Layer 6 of a small transformer language model trained on English Wikipedia (23 layers, counted from 0, width 128).
Take only the direct path to the model's output, skipping the later layers: a vector added to the residual stream pushes a token's score in proportion to its dot product with that token's output vector.

Output vectors of the tokens that the questions are about. A number n stands for (n - 128) times 0.011.
"ions": 190, 175, 113, 159, 143, 164, 138, 35, 94, 165, 61, 121, 107, 113, 75, 133, 127, 175, 82, 157, 156, 154, 141, 200, 167, 175, 125, 186, 128, 155, 101, 145, 121, 124, 130, 147, 98, 85, 129, 101, 150, 138, 129, 128, 139, 177, 127, 109, 127, 127, 150, 109, 154, 144, 81, 169, 164, 132, 133, 134, 152, 176, 49, 156, 185, 113, 156, 146, 118, 94, 143, 121, 181, 147, 111, 59, 127, 114, 128, 92, 139, 71, 180, 156, 169, 137, 170, 127, 203, 97, 183, 142, 92, 138, 170, 125, 139, 168, 111, 133, 103, 172, 187, 158, 137, 125, 133, 111, 180, 152, 92, 126, 134, 110, 169, 107, 158, 75, 88, 156, 123, 121, 143, 168, 70, 135, 131, 126
"rom": 173, 149, 104, 101, 117, 76, 136, 147, 166, 105, 104, 148, 100, 139, 146, 103, 244, 106, 87, 135, 179, 134, 134, 148, 164, 101, 129, 202, 99, 113, 109, 118, 102, 90, 96, 150, 124, 133, 180, 172, 98, 150, 173, 128, 120, 170, 115, 123, 129, 182, 125, 129, 125, 131, 116, 142, 107, 107, 152, 138, 125, 115, 50, 154, 183, 29, 185, 140, 107, 142, 190, 74, 131, 144, 83, 153, 78, 170, 111, 122, 111, 161, 92, 176, 124, 126, 120, 136, 99, 166, 117, 147, 114, 113, 136, 94, 125, 187, 136, 133, 100, 118, 142, 135, 97, 151, 118, 133, 115, 144, 128, 134, 150, 108, 142, 133, 142, 95, 99, 134, 176, 97, 104, 159, 139, 127, 146, 56
"ular": 160, 152, 121, 132, 108, 154, 130, 104, 96, 170, 147, 97, 116, 135, 110, 151, 89, 151, 96, 72, 133, 185, 162, 164, 93, 110, 150, 146, 66, 115, 64, 175, 130, 92, 110, 143, 145, 152, 129, 136, 154, 108, 173, 128, 147, 162, 152, 117, 86, 131, 94, 148, 172, 165, 119, 151, 152, 117, 121, 92, 151, 134, 77, 134, 156, 123, 142, 151, 107, 119, 118, 81, 128, 145, 106, 87, 193, 176, 74, 128, 115, 148, 162, 207, 171, 120, 76, 140, 109, 111, 142, 142, 161, 112, 161, 114, 47, 142, 183, 185, 134, 173, 164, 196, 87, 123, 151, 144, 119, 165, 121, 176, 104, 140, 159, 87, 117, 136, 103, 147, 154, 157, 136, 184, 113, 183, 70, 62
"@": 134, 133, 140, 91, 195, 174, 112, 102, 119, 154, 89, 133, 114, 80, 127, 140, 159, 91, 130, 165, 110, 163, 114, 140, 119, 171, 81, 170, 64, 93, 101, 118, 78, 116, 73, 175, 93, 123, 122, 144, 195, 192, 156, 128, 66, 120, 178, 140, 66, 174, 129, 137, 123, 178, 152, 104, 145, 137, 120, 180, 164, 175, 75, 147, 179, 124, 163, 131, 208, 39, 198, 70, 182, 90, 116, 74, 152, 118, 100, 172, 100, 105, 127, 192, 74, 160, 167, 135, 132, 132, 92, 151, 143, 150, 128, 97, 128, 152, 153, 110, 146, 139, 158, 117, 110, 115, 106, 172, 147, 163, 91, 116, 136, 91, 139, 103, 148, 94, 86, 76, 149, 159, 122, 138, 119, 128, 155, 73
"rap": 128, 123, 150, 138, 171, 136, 130, 108, 123, 126, 113, 149, 90, 77, 90, 109, 106, 134, 112, 104, 168, 155, 135, 170, 148, 111, 127, 103, 125, 119, 160, 79, 177, 72, 154, 123, 120, 170, 117, 145, 177, 166, 81, 128, 167, 85, 157, 93, 140, 171, 110, 161, 113, 95, 99, 135, 137, 134, 144, 142, 137, 171, 9, 89, 152, 111, 157, 83, 157, 86, 103, 114, 124, 101, 123, 136, 86, 104, 128, 135, 137, 73, 121, 186, 111, 120, 119, 133, 107, 155, 161, 177, 93, 122, 142, 124, 53, 225, 126, 92, 65, 141, 214, 141, 103, 176, 90, 140, 181, 157, 132, 175, 123, 125, 106, 115, 131, 150, 55, 98, 159, 119, 190, 165, 117, 146, 123, 91
"hy": 131, 164, 65, 128, 199, 132, 175, 141, 105, 89, 107, 166, 91, 99, 76, 101, 107, 142, 26, 142, 137, 115, 84, 132, 106, 127, 171, 154, 121, 147, 98, 147, 155, 124, 115, 110, 70, 195, 124, 117, 159, 115, 162, 128, 115, 155, 127, 128, 120, 142, 105, 140, 110, 122, 139, 61, 88, 113, 111, 191, 118, 183, 69, 100, 172, 124, 122, 89, 172, 89, 162, 83, 166, 131, 87, 163, 126, 116, 111, 103, 171, 84, 117, 160, 105, 126, 108, 133, 112, 131, 137, 176, 124, 126, 102, 100, 120, 139, 107, 80, 108, 107, 154, 134, 165, 140, 125, 162, 183, 147, 105, 145, 98, 97, 181, 134, 158, 88, 101, 115, 171, 113, 109, 182, 133, 160, 111, 38
"igh": 141, 126, 158, 168, 128, 113, 151, 141, 182, 113, 88, 50, 116, 162, 150, 136, 141, 84, 129, 175, 168, 110, 105, 156, 101, 134, 136, 202, 111, 160, 90, 91, 171, 127, 108, 149, 82, 174, 165, 104, 154, 111, 153, 128, 91, 152, 116, 104, 85, 155, 142, 99, 134, 118, 137, 137, 130, 130, 159, 89, 134, 163, 94, 135, 75, 95, 157, 147, 123, 127, 120, 122, 122, 149, 119, 144, 152, 145, 114, 155, 126, 114, 141, 155, 114, 119, 154, 126, 121, 118, 153, 104, 100, 122, 149, 95, 98, 89, 148, 68, 111, 181, 94, 168, 155, 84, 132, 147, 170, 132, 52, 124, 161, 122, 181, 117, 75, 67, 76, 97, 187, 151, 85, 112, 153, 175, 71, 156
"olog": 181, 146, 104, 137, 151, 105, 160, 141, 108, 166, 96, 137, 117, 96, 141, 64, 185, 70, 87, 145, 211, 173, 42, 191, 126, 124, 109, 116, 110, 99, 163, 129, 151, 88, 119, 125, 136, 134, 96, 86, 117, 139, 176, 128, 127, 126, 144, 73, 135, 117, 118, 119, 145, 178, 81, 126, 95, 118, 111, 83, 121, 104, 56, 98, 166, 95, 130, 126, 142, 97, 138, 142, 144, 81, 127, 138, 176, 150, 141, 122, 103, 136, 164, 121, 125, 145, 150, 116, 97, 134, 132, 152, 78, 116, 136, 107, 142, 142, 166, 120, 113, 171, 160, 166, 96, 167, 155, 146, 139, 182, 122, 117, 212, 127, 141, 155, 136, 110, 39, 136, 76, 161, 118, 174, 165, 178, 77, 94
"enc": 141, 149, 135, 130, 136, 95, 87, 59, 114, 119, 121, 152, 59, 92, 99, 146, 102, 110, 89, 106, 157, 155, 122, 143, 121, 223, 146, 162, 121, 76, 124, 102, 120, 92, 125, 154, 130, 78, 150, 138, 126, 126, 150, 128, 151, 169, 130, 84, 93, 142, 121, 110, 136, 145, 172, 159, 125, 164, 120, 106, 104, 191, 56, 125, 161, 139, 99, 161, 128, 136, 109, 130, 145, 94, 93, 121, 100, 123, 156, 162, 118, 95, 102, 153, 169, 131, 121, 148, 152, 105, 133, 103, 151, 133, 147, 119, 154, 209, 195, 80, 135, 167, 173, 148, 115, 132, 136, 144, 117, 171, 141, 112, 119, 147, 185, 86, 73, 53, 148, 113, 119, 114, 121, 129, 137, 147, 173, 78
"se": 87, 122, 175, 123, 171, 114, 152, 120, 169, 120, 147, 155, 154, 154, 106, 91, 71, 65, 95, 94, 140, 136, 100, 88, 169, 190, 120, 174, 139, 95, 110, 129, 125, 127, 123, 89, 117, 134, 157, 128, 125, 99, 165, 128, 115, 129, 123, 153, 128, 99, 160, 149, 144, 91, 106, 115, 138, 153, 94, 135, 170, 129, 51, 61, 174, 125, 105, 104, 81, 94, 140, 87, 138, 81, 81, 140, 111, 182, 102, 126, 218, 156, 125, 70, 69, 156, 170, 112, 153, 175, 172, 183, 98, 93, 136, 141, 133, 165, 101, 85, 133, 125, 107, 154, 133, 120, 148, 100, 145, 159, 147, 149, 102, 123, 122, 93, 161, 71, 88, 167, 97, 124, 124, 156, 97, 144, 156, 64
"ab": 129, 116, 91, 82, 156, 161, 161, 122, 114, 121, 144, 116, 150, 126, 60, 90, 81, 96, 123, 166, 105, 143, 127, 186, 137, 147, 167, 98, 109, 128, 142, 99, 118, 126, 155, 149, 120, 162, 97, 95, 121, 102, 131, 128, 104, 168, 110, 142, 113, 123, 133, 103, 132, 112, 74, 135, 147, 154, 76, 139, 139, 138, 115, 151, 136, 156, 155, 138, 137, 165, 138, 127, 135, 110, 69, 154, 89, 162, 82, 131, 111, 121, 137, 169, 147, 87, 146, 141, 113, 91, 108, 86, 94, 120, 108, 144, 91, 130, 130, 119, 73, 132, 99, 120, 104, 105, 104, 134, 143, 149, 104, 101, 128, 156, 148, 78, 123, 112, 154, 131, 119, 142, 97, 134, 87, 151, 106, 148
"uring": 109, 166, 148, 115, 166, 176, 175, 65, 134, 101, 109, 117, 91, 97, 63, 128, 168, 108, 113, 91, 165, 127, 113, 152, 143, 125, 58, 141, 87, 125, 172, 134, 93, 52, 113, 96, 101, 210, 183, 159, 127, 164, 152, 128, 129, 135, 143, 124, 87, 108, 109, 179, 171, 146, 144, 127, 165, 127, 168, 99, 141, 166, 48, 170, 177, 71, 116, 93, 187, 123, 131, 99, 163, 113, 132, 71, 120, 120, 112, 91, 117, 136, 200, 153, 130, 153, 139, 125, 144, 149, 173, 143, 97, 127, 101, 91, 5, 205, 193, 143, 106, 176, 137, 160, 156, 117, 139, 137, 157, 128, 139, 112, 181, 176, 113, 115, 123, 93, 170, 107, 197, 100, 118, 156, 145, 138, 126, 90
"°": 149, 139, 124, 101, 146, 172, 102, 115, 123, 92, 88, 138, 135, 83, 147, 134, 89, 129, 149, 85, 137, 140, 119, 103, 121, 121, 120, 221, 86, 70, 133, 122, 134, 101, 132, 178, 163, 135, 90, 161, 115, 114, 122, 128, 121, 128, 143, 144, 159, 177, 89, 121, 77, 153, 145, 107, 150, 170, 140, 131, 171, 210, 103, 124, 167, 152, 141, 144, 164, 82, 141, 102, 163, 37, 167, 144, 131, 117, 136, 165, 152, 111, 113, 199, 149, 136, 145, 152, 110, 115, 142, 77, 135, 182, 166, 77, 46, 173, 170, 68, 105, 166, 157, 134, 93, 166, 106, 149, 146, 76, 70, 122, 136, 164, 112, 105, 136, 102, 138, 107, 160, 157, 167, 207, 69, 114, 105, 118
"uary": 136, 176, 148, 68, 156, 67, 147, 121, 66, 114, 56, 95, 105, 106, 52, 137, 125, 86, 124, 109, 145, 217, 165, 205, 197, 124, 106, 173, 38, 155, 148, 128, 97, 63, 190, 173, 81, 149, 164, 138, 156, 112, 190, 128, 152, 142, 129, 47, 153, 141, 100, 93, 132, 152, 77, 96, 151, 213, 136, 131, 182, 202, 43, 134, 173, 38, 169, 99, 118, 57, 156, 116, 140, 95, 158, 47, 140, 176, 113, 133, 154, 116, 183, 107, 129, 119, 109, 123, 183, 93, 120, 180, 134, 157, 196, 93, 121, 184, 108, 130, 86, 144, 163, 158, 127, 114, 101, 108, 135, 155, 118, 172, 107, 162, 140, 156, 174, 64, 140, 148, 159, 201, 198, 212, 67, 194, 111, 129

Each question shows what one neuron of this layer's MLP adds at an activation of 1. A number n stands for (n - 128) times 0.0037.

n131: 146, 135, 131, 145, 104, 141, 179, 137, 94, 104, 136, 126, 119, 212, 107, 96, 174, 137, 119, 83, 168, 114, 117, 116, 129, 137, 101, 101, 109, 134, 133, 108, 118, 113, 104, 93, 98, 145, 104, 115, 127, 181, 142, 130, 106, 168, 141, 125, 76, 131, 178, 95, 144, 135, 122, 185, 129, 121, 116, 98, 90, 144, 106, 82, 76, 107, 122, 133, 148, 120, 173, 148, 114, 141, 149, 78, 183, 113, 87, 138, 178, 93, 90, 121, 143, 93, 105, 85, 116, 114, 149, 90, 104, 135, 176, 130, 127, 120, 140, 157, 98, 174, 69, 125, 155, 111, 92, 69, 127, 136, 147, 148, 141, 130, 153, 102, 145, 90, 118, 125, 69, 105, 152, 179, 104, 145, 111, 129
Pushed down most: "°"

n209: 183, 110, 197, 147, 133, 154, 121, 168, 110, 99, 86, 132, 136, 115, 117, 76, 120, 132, 69, 150, 129, 163, 135, 111, 120, 155, 77, 109, 176, 119, 140, 136, 150, 148, 144, 144, 148, 119, 122, 116, 103, 115, 81, 134, 150, 98, 130, 151, 105, 97, 155, 135, 125, 102, 135, 130, 142, 135, 203, 138, 84, 118, 106, 112, 104, 130, 124, 137, 121, 152, 99, 115, 100, 141, 186, 170, 186, 108, 150, 139, 94, 146, 84, 164, 122, 100, 141, 119, 114, 156, 110, 85, 122, 99, 130, 125, 86, 128, 135, 95, 201, 128, 155, 86, 142, 85, 128, 141, 120, 106, 137, 119, 133, 101, 173, 100, 138, 102, 103, 105, 182, 134, 125, 159, 121, 94, 116, 158
Pushed down most: "uary"

n195: 120, 147, 138, 97, 115, 174, 153, 103, 158, 127, 140, 146, 152, 137, 142, 140, 112, 142, 64, 88, 117, 87, 127, 130, 186, 161, 142, 122, 143, 115, 119, 156, 136, 112, 101, 107, 108, 131, 133, 91, 94, 127, 123, 104, 160, 153, 73, 110, 120, 150, 149, 131, 127, 127, 121, 147, 125, 94, 159, 103, 97, 130, 147, 94, 114, 145, 68, 155, 108, 175, 155, 163, 147, 78, 141, 169, 168, 105, 157, 177, 120, 178, 107, 158, 156, 160, 134, 140, 106, 142, 167, 125, 205, 84, 156, 117, 91, 139, 156, 106, 165, 87, 129, 96, 128, 134, 120, 90, 167, 95, 95, 114, 97, 129, 115, 150, 129, 128, 92, 158, 148, 142, 193, 130, 107, 142, 70, 111
Pushed up most: "°"

n237: 137, 161, 116, 102, 169, 139, 141, 152, 106, 121, 120, 115, 127, 147, 171, 139, 149, 129, 141, 93, 87, 133, 113, 142, 150, 89, 114, 124, 104, 178, 162, 95, 123, 113, 155, 92, 111, 160, 121, 127, 83, 153, 101, 102, 145, 133, 121, 131, 76, 154, 135, 116, 117, 120, 122, 126, 98, 129, 126, 114, 155, 180, 111, 165, 92, 122, 81, 133, 142, 142, 161, 129, 186, 146, 156, 124, 166, 122, 139, 150, 113, 131, 89, 124, 123, 124, 125, 118, 132, 148, 98, 125, 154, 127, 129, 109, 108, 135, 83, 112, 137, 149, 99, 109, 91, 137, 108, 112, 196, 147, 125, 130, 109, 165, 199, 108, 159, 162, 175, 92, 130, 148, 146, 143, 114, 144, 118, 114
Pushed down most: "se"

n154: 144, 170, 127, 108, 139, 105, 106, 147, 159, 115, 102, 144, 148, 137, 130, 113, 170, 99, 141, 70, 159, 154, 118, 121, 131, 150, 114, 142, 100, 138, 139, 98, 98, 136, 127, 95, 54, 170, 124, 105, 109, 194, 164, 129, 130, 162, 113, 143, 129, 151, 146, 110, 118, 141, 127, 100, 163, 150, 86, 126, 102, 160, 123, 125, 129, 136, 151, 138, 160, 97, 102, 158, 127, 129, 119, 111, 107, 148, 120, 125, 132, 112, 137, 144, 109, 142, 121, 111, 118, 146, 135, 143, 140, 127, 163, 131, 146, 141, 144, 147, 113, 100, 141, 83, 158, 103, 112, 179, 137, 118, 165, 186, 125, 110, 147, 183, 116, 132, 110, 113, 154, 128, 161, 115, 122, 97, 145, 103
Pushed up most: "uary"

n214: 105, 145, 126, 136, 152, 123, 152, 156, 124, 135, 99, 121, 129, 93, 160, 164, 95, 184, 62, 94, 111, 120, 152, 134, 201, 119, 101, 135, 162, 106, 118, 108, 89, 119, 117, 109, 158, 166, 112, 137, 158, 110, 107, 130, 98, 111, 127, 146, 162, 134, 124, 119, 122, 123, 129, 158, 118, 114, 123, 132, 137, 123, 114, 134, 143, 76, 120, 114, 132, 111, 138, 113, 123, 74, 157, 176, 127, 140, 145, 120, 109, 78, 143, 130, 162, 140, 122, 174, 85, 107, 106, 134, 111, 67, 136, 115, 149, 192, 105, 120, 105, 139, 99, 107, 138, 118, 165, 123, 139, 161, 138, 114, 124, 122, 126, 118, 103, 184, 135, 96, 137, 190, 115, 113, 146, 132, 131, 150
Pushed up most: "rap"

n111: 116, 152, 168, 115, 146, 163, 137, 115, 129, 159, 106, 131, 147, 98, 118, 78, 105, 102, 168, 104, 153, 133, 75, 160, 111, 118, 120, 168, 128, 96, 92, 62, 135, 132, 157, 138, 71, 126, 155, 156, 75, 131, 130, 169, 132, 83, 127, 86, 186, 186, 107, 154, 104, 135, 114, 173, 167, 130, 73, 99, 79, 153, 111, 99, 123, 144, 141, 128, 110, 96, 159, 155, 124, 127, 140, 52, 118, 133, 106, 144, 112, 141, 101, 110, 113, 134, 163, 142, 88, 205, 128, 92, 93, 101, 127, 148, 141, 139, 122, 132, 103, 134, 162, 149, 84, 137, 174, 141, 115, 160, 125, 72, 137, 135, 143, 130, 115, 124, 119, 151, 150, 199, 99, 122, 163, 111, 146, 118
Pushed down most: "hy"

n136: 88, 133, 134, 148, 136, 128, 168, 147, 111, 139, 196, 60, 176, 139, 134, 135, 146, 113, 131, 107, 134, 134, 107, 150, 156, 53, 153, 89, 137, 135, 105, 155, 132, 152, 77, 41, 152, 103, 108, 111, 141, 93, 127, 160, 124, 110, 130, 130, 112, 126, 120, 138, 174, 142, 133, 131, 78, 111, 98, 135, 146, 137, 110, 133, 104, 96, 140, 141, 125, 127, 105, 139, 140, 160, 118, 119, 185, 144, 134, 142, 121, 137, 123, 137, 134, 122, 116, 96, 104, 113, 110, 109, 124, 111, 120, 113, 113, 155, 106, 85, 120, 105, 168, 118, 90, 122, 150, 143, 112, 165, 78, 115, 87, 152, 129, 145, 154, 116, 100, 160, 125, 179, 141, 45, 146, 114, 135, 104
Pushed up most: "ular"

n60: 132, 135, 153, 147, 148, 126, 171, 125, 86, 136, 91, 119, 151, 125, 135, 156, 151, 129, 104, 127, 114, 141, 137, 140, 132, 123, 83, 147, 101, 146, 208, 104, 159, 111, 153, 126, 133, 157, 165, 133, 107, 179, 153, 135, 120, 152, 143, 99, 138, 165, 99, 96, 100, 122, 123, 125, 133, 148, 135, 110, 91, 159, 123, 126, 140, 146, 73, 112, 145, 99, 155, 106, 118, 70, 120, 114, 165, 141, 117, 137, 146, 105, 162, 109, 97, 171, 160, 138, 112, 158, 137, 136, 121, 154, 112, 89, 70, 131, 160, 128, 103, 111, 126, 123, 98, 150, 126, 106, 142, 113, 116, 142, 156, 132, 126, 88, 88, 144, 131, 119, 166, 106, 113, 140, 154, 59, 163, 95
Pushed down most: "ab"

n249: 112, 149, 138, 189, 134, 151, 136, 118, 100, 143, 123, 96, 89, 102, 115, 161, 139, 132, 138, 115, 146, 151, 117, 157, 83, 132, 102, 70, 135, 117, 117, 119, 123, 74, 115, 113, 109, 182, 89, 123, 143, 129, 153, 147, 78, 104, 143, 124, 170, 105, 73, 138, 189, 137, 133, 76, 157, 108, 138, 103, 175, 151, 188, 57, 176, 107, 108, 129, 171, 112, 99, 130, 153, 68, 174, 168, 150, 129, 130, 111, 140, 104, 127, 138, 112, 139, 100, 101, 86, 110, 128, 88, 134, 129, 211, 116, 147, 127, 129, 131, 133, 149, 191, 162, 169, 148, 138, 128, 98, 69, 132, 143, 180, 108, 109, 105, 108, 151, 125, 112, 142, 140, 155, 158, 132, 104, 154, 137
Pushed down most: "rom"

n15: 174, 119, 131, 104, 163, 105, 114, 86, 119, 119, 134, 98, 159, 146, 136, 86, 141, 81, 110, 131, 159, 126, 130, 115, 153, 136, 136, 115, 163, 107, 147, 83, 83, 73, 114, 130, 139, 145, 120, 124, 146, 82, 113, 129, 110, 129, 111, 178, 126, 71, 181, 123, 131, 134, 98, 161, 143, 88, 121, 152, 142, 120, 103, 129, 139, 152, 139, 152, 142, 100, 121, 173, 118, 162, 130, 130, 72, 84, 135, 187, 199, 203, 150, 126, 135, 124, 115, 121, 173, 116, 132, 127, 108, 104, 99, 143, 119, 139, 105, 121, 136, 149, 94, 120, 125, 101, 93, 135, 172, 112, 125, 144, 90, 150, 135, 158, 133, 115, 84, 180, 82, 134, 105, 51, 142, 143, 148, 130
Which three tokens does it push up most, strongest first? "se", "ab", "ions"

n310: 128, 137, 128, 128, 127, 150, 159, 79, 189, 121, 155, 104, 139, 133, 129, 145, 124, 120, 152, 149, 131, 96, 147, 101, 108, 69, 114, 127, 113, 145, 119, 128, 159, 146, 167, 106, 145, 154, 122, 101, 112, 134, 123, 117, 144, 126, 89, 89, 157, 168, 134, 133, 110, 130, 145, 100, 108, 111, 132, 152, 145, 108, 90, 134, 142, 116, 107, 117, 146, 194, 108, 168, 100, 154, 147, 92, 47, 150, 146, 171, 132, 128, 141, 88, 127, 121, 157, 108, 125, 106, 152, 135, 119, 80, 130, 150, 135, 97, 126, 181, 104, 138, 126, 102, 115, 115, 161, 197, 109, 134, 121, 111, 105, 117, 104, 153, 142, 139, 167, 181, 125, 122, 151, 94, 169, 125, 171, 156
Pushed down most: "@"

n163: 104, 127, 126, 85, 120, 136, 50, 123, 116, 72, 109, 163, 93, 95, 126, 115, 69, 100, 129, 123, 138, 137, 124, 127, 86, 123, 118, 141, 88, 121, 133, 137, 135, 142, 167, 159, 117, 123, 105, 157, 81, 79, 100, 117, 159, 66, 104, 125, 129, 95, 98, 91, 112, 123, 117, 126, 94, 113, 132, 173, 151, 143, 133, 147, 148, 106, 122, 140, 159, 149, 133, 109, 106, 135, 145, 151, 130, 125, 172, 164, 108, 119, 104, 130, 130, 119, 129, 126, 109, 126, 144, 119, 89, 134, 140, 83, 177, 197, 155, 172, 156, 173, 177, 87, 134, 157, 90, 141, 122, 125, 107, 102, 121, 107, 124, 113, 153, 131, 166, 181, 141, 141, 93, 191, 154, 154, 155, 104
Which three tokens does it push up most, strongest first? "°", "enc", "uary"

n247: 99, 131, 143, 114, 106, 121, 97, 115, 169, 148, 175, 169, 90, 170, 99, 118, 78, 99, 125, 115, 151, 88, 114, 120, 137, 154, 161, 115, 117, 120, 170, 100, 164, 170, 149, 124, 110, 162, 107, 139, 167, 118, 130, 115, 119, 115, 155, 165, 157, 141, 162, 109, 152, 119, 102, 164, 126, 108, 111, 117, 141, 145, 118, 132, 59, 116, 168, 147, 143, 68, 150, 193, 117, 164, 131, 176, 114, 148, 109, 82, 179, 126, 181, 142, 142, 131, 121, 141, 94, 114, 118, 177, 131, 168, 105, 95, 149, 157, 123, 101, 150, 129, 87, 163, 134, 155, 133, 131, 94, 119, 138, 130, 126, 125, 124, 150, 146, 112, 137, 153, 184, 127, 106, 170, 94, 41, 175, 131
Pushed up most: "se"

n20: 127, 110, 116, 118, 119, 109, 136, 78, 140, 128, 131, 95, 136, 160, 130, 145, 151, 118, 127, 115, 118, 173, 106, 125, 134, 126, 158, 124, 109, 92, 119, 154, 134, 146, 81, 115, 124, 206, 96, 159, 165, 100, 130, 148, 107, 138, 120, 92, 175, 153, 94, 114, 170, 116, 131, 125, 90, 130, 160, 141, 192, 104, 123, 153, 129, 138, 101, 169, 125, 117, 117, 102, 118, 124, 56, 184, 132, 157, 79, 87, 160, 119, 140, 175, 130, 121, 152, 113, 160, 128, 135, 170, 155, 155, 173, 82, 154, 128, 180, 142, 199, 95, 143, 120, 135, 113, 124, 164, 141, 148, 111, 141, 132, 107, 147, 136, 116, 113, 112, 151, 165, 99, 136, 162, 144, 117, 106, 134
Which three tokens does it push up most, strongest first? "ular", "hy", "rom"

n290: 92, 85, 114, 135, 114, 156, 120, 124, 112, 118, 158, 171, 163, 151, 107, 145, 131, 113, 168, 143, 161, 196, 164, 122, 134, 146, 108, 137, 150, 106, 85, 70, 157, 128, 129, 125, 118, 118, 142, 186, 122, 125, 117, 98, 124, 129, 79, 95, 134, 168, 113, 178, 103, 82, 146, 177, 164, 132, 117, 161, 114, 122, 90, 113, 127, 130, 85, 152, 119, 138, 106, 152, 130, 164, 93, 108, 165, 120, 114, 124, 70, 80, 137, 170, 88, 156, 139, 123, 120, 131, 87, 144, 119, 108, 101, 119, 152, 136, 111, 132, 144, 92, 156, 127, 97, 109, 161, 180, 132, 132, 106, 79, 127, 142, 157, 146, 99, 134, 150, 90, 112, 132, 160, 109, 140, 177, 169, 80
Which three tokens does it push up most, strongest first? "enc", "@", "rap"

n130: 135, 164, 98, 97, 140, 124, 126, 138, 147, 138, 119, 111, 136, 140, 115, 144, 128, 101, 103, 137, 173, 182, 136, 126, 121, 124, 134, 89, 127, 106, 93, 160, 152, 88, 121, 125, 165, 112, 104, 128, 73, 170, 138, 165, 117, 120, 116, 85, 143, 139, 108, 166, 113, 105, 186, 95, 135, 141, 143, 161, 168, 98, 147, 101, 90, 133, 111, 84, 89, 167, 149, 119, 137, 138, 162, 110, 135, 101, 120, 102, 126, 164, 103, 165, 131, 140, 133, 168, 123, 158, 139, 159, 83, 157, 147, 126, 110, 97, 115, 223, 116, 121, 162, 126, 113, 143, 100, 130, 162, 157, 104, 122, 107, 119, 162, 159, 172, 103, 170, 163, 124, 86, 138, 129, 146, 120, 142, 114
Pushed down most: "igh"

n98: 89, 148, 132, 104, 116, 104, 168, 141, 106, 137, 123, 126, 146, 149, 165, 162, 153, 145, 120, 145, 118, 100, 133, 112, 117, 189, 105, 101, 107, 129, 139, 154, 126, 140, 133, 122, 157, 149, 126, 94, 137, 118, 130, 100, 118, 126, 104, 155, 195, 125, 119, 155, 93, 127, 132, 119, 87, 126, 113, 189, 88, 113, 102, 135, 122, 141, 127, 141, 119, 153, 111, 113, 141, 108, 156, 119, 112, 93, 66, 147, 115, 99, 188, 116, 165, 176, 142, 100, 178, 126, 115, 140, 101, 120, 173, 150, 105, 64, 146, 156, 164, 120, 127, 111, 103, 132, 109, 88, 143, 120, 124, 101, 144, 84, 151, 114, 144, 170, 112, 125, 157, 139, 134, 89, 118, 87, 162, 95
Pushed up most: "@"

n109: 94, 145, 133, 66, 100, 137, 103, 114, 122, 121, 76, 100, 129, 123, 139, 81, 114, 120, 169, 134, 153, 162, 155, 144, 87, 115, 86, 129, 137, 145, 131, 159, 117, 119, 137, 137, 71, 89, 115, 137, 164, 144, 103, 91, 122, 96, 119, 124, 106, 140, 86, 121, 113, 133, 104, 126, 123, 143, 145, 164, 134, 99, 144, 127, 103, 153, 104, 160, 120, 163, 82, 146, 178, 100, 99, 114, 161, 121, 161, 114, 168, 113, 170, 128, 157, 109, 134, 97, 152, 144, 120, 93, 60, 113, 132, 112, 109, 127, 163, 134, 125, 172, 124, 149, 160, 126, 115, 108, 139, 117, 117, 168, 129, 109, 94, 137, 167, 134, 122, 182, 104, 151, 70, 203, 117, 118, 97, 163
Pushed down most: "rom"

n242: 156, 143, 157, 86, 130, 126, 81, 154, 125, 142, 191, 126, 119, 120, 99, 118, 125, 129, 183, 54, 123, 99, 112, 120, 121, 123, 140, 115, 113, 149, 176, 158, 131, 165, 101, 133, 147, 142, 137, 108, 135, 108, 94, 100, 121, 64, 152, 137, 89, 109, 138, 143, 86, 173, 104, 166, 91, 139, 150, 76, 136, 100, 136, 92, 165, 176, 107, 119, 92, 142, 130, 88, 133, 86, 135, 108, 120, 57, 166, 130, 169, 82, 129, 134, 92, 138, 126, 146, 206, 119, 133, 109, 134, 143, 141, 94, 85, 126, 145, 101, 154, 134, 129, 94, 150, 117, 118, 159, 93, 146, 164, 107, 126, 166, 110, 135, 146, 101, 114, 132, 103, 106, 146, 147, 130, 108, 126, 144
Pushed up most: "°"

n1: 150, 111, 165, 114, 177, 120, 137, 119, 175, 154, 126, 127, 103, 125, 121, 80, 108, 97, 115, 106, 119, 127, 127, 128, 163, 117, 148, 112, 101, 135, 150, 120, 141, 121, 155, 121, 85, 107, 146, 137, 137, 131, 147, 129, 100, 144, 132, 142, 101, 114, 126, 160, 160, 121, 127, 117, 160, 128, 110, 125, 148, 145, 103, 138, 168, 117, 144, 146, 149, 117, 113, 161, 132, 133, 135, 119, 100, 149, 195, 118, 135, 148, 135, 118, 149, 145, 110, 137, 89, 160, 169, 116, 130, 108, 104, 136, 158, 169, 138, 97, 138, 132, 154, 98, 148, 121, 77, 152, 65, 60, 116, 165, 143, 174, 89, 150, 101, 134, 73, 93, 120, 112, 148, 100, 168, 125, 136, 118
Pushed up most: "rap"

n234: 148, 135, 112, 131, 133, 112, 142, 155, 83, 101, 131, 112, 123, 110, 145, 142, 133, 160, 126, 101, 139, 139, 149, 135, 115, 156, 130, 85, 112, 95, 145, 120, 92, 121, 153, 138, 148, 140, 134, 125, 117, 188, 155, 109, 147, 122, 130, 149, 141, 181, 146, 97, 133, 166, 162, 191, 122, 109, 109, 101, 100, 99, 130, 131, 89, 95, 120, 123, 105, 188, 119, 116, 156, 101, 130, 189, 145, 120, 155, 178, 158, 215, 136, 126, 122, 168, 132, 99, 135, 88, 143, 136, 100, 159, 152, 124, 172, 92, 145, 127, 104, 132, 95, 118, 135, 97, 144, 106, 95, 131, 164, 93, 107, 61, 145, 112, 136, 163, 173, 101, 152, 142, 86, 145, 145, 164, 138, 146
Pushed down most: "rap"

n240: 112, 151, 71, 122, 138, 113, 90, 109, 106, 166, 135, 92, 165, 128, 131, 131, 137, 103, 148, 193, 147, 111, 86, 118, 116, 106, 123, 123, 92, 192, 131, 149, 124, 125, 132, 111, 148, 127, 132, 92, 164, 118, 131, 156, 138, 86, 97, 151, 131, 103, 106, 108, 147, 154, 146, 113, 135, 164, 91, 133, 99, 134, 146, 128, 113, 124, 130, 160, 155, 107, 110, 153, 101, 134, 108, 155, 92, 112, 102, 133, 115, 156, 126, 141, 111, 94, 129, 103, 114, 122, 120, 110, 102, 138, 137, 177, 148, 145, 124, 132, 117, 114, 108, 136, 154, 156, 134, 136, 147, 186, 97, 103, 151, 121, 89, 120, 90, 150, 132, 126, 98, 102, 121, 123, 130, 145, 131, 131
Which two tokens does it push up most, strongest first? "ab", "olog"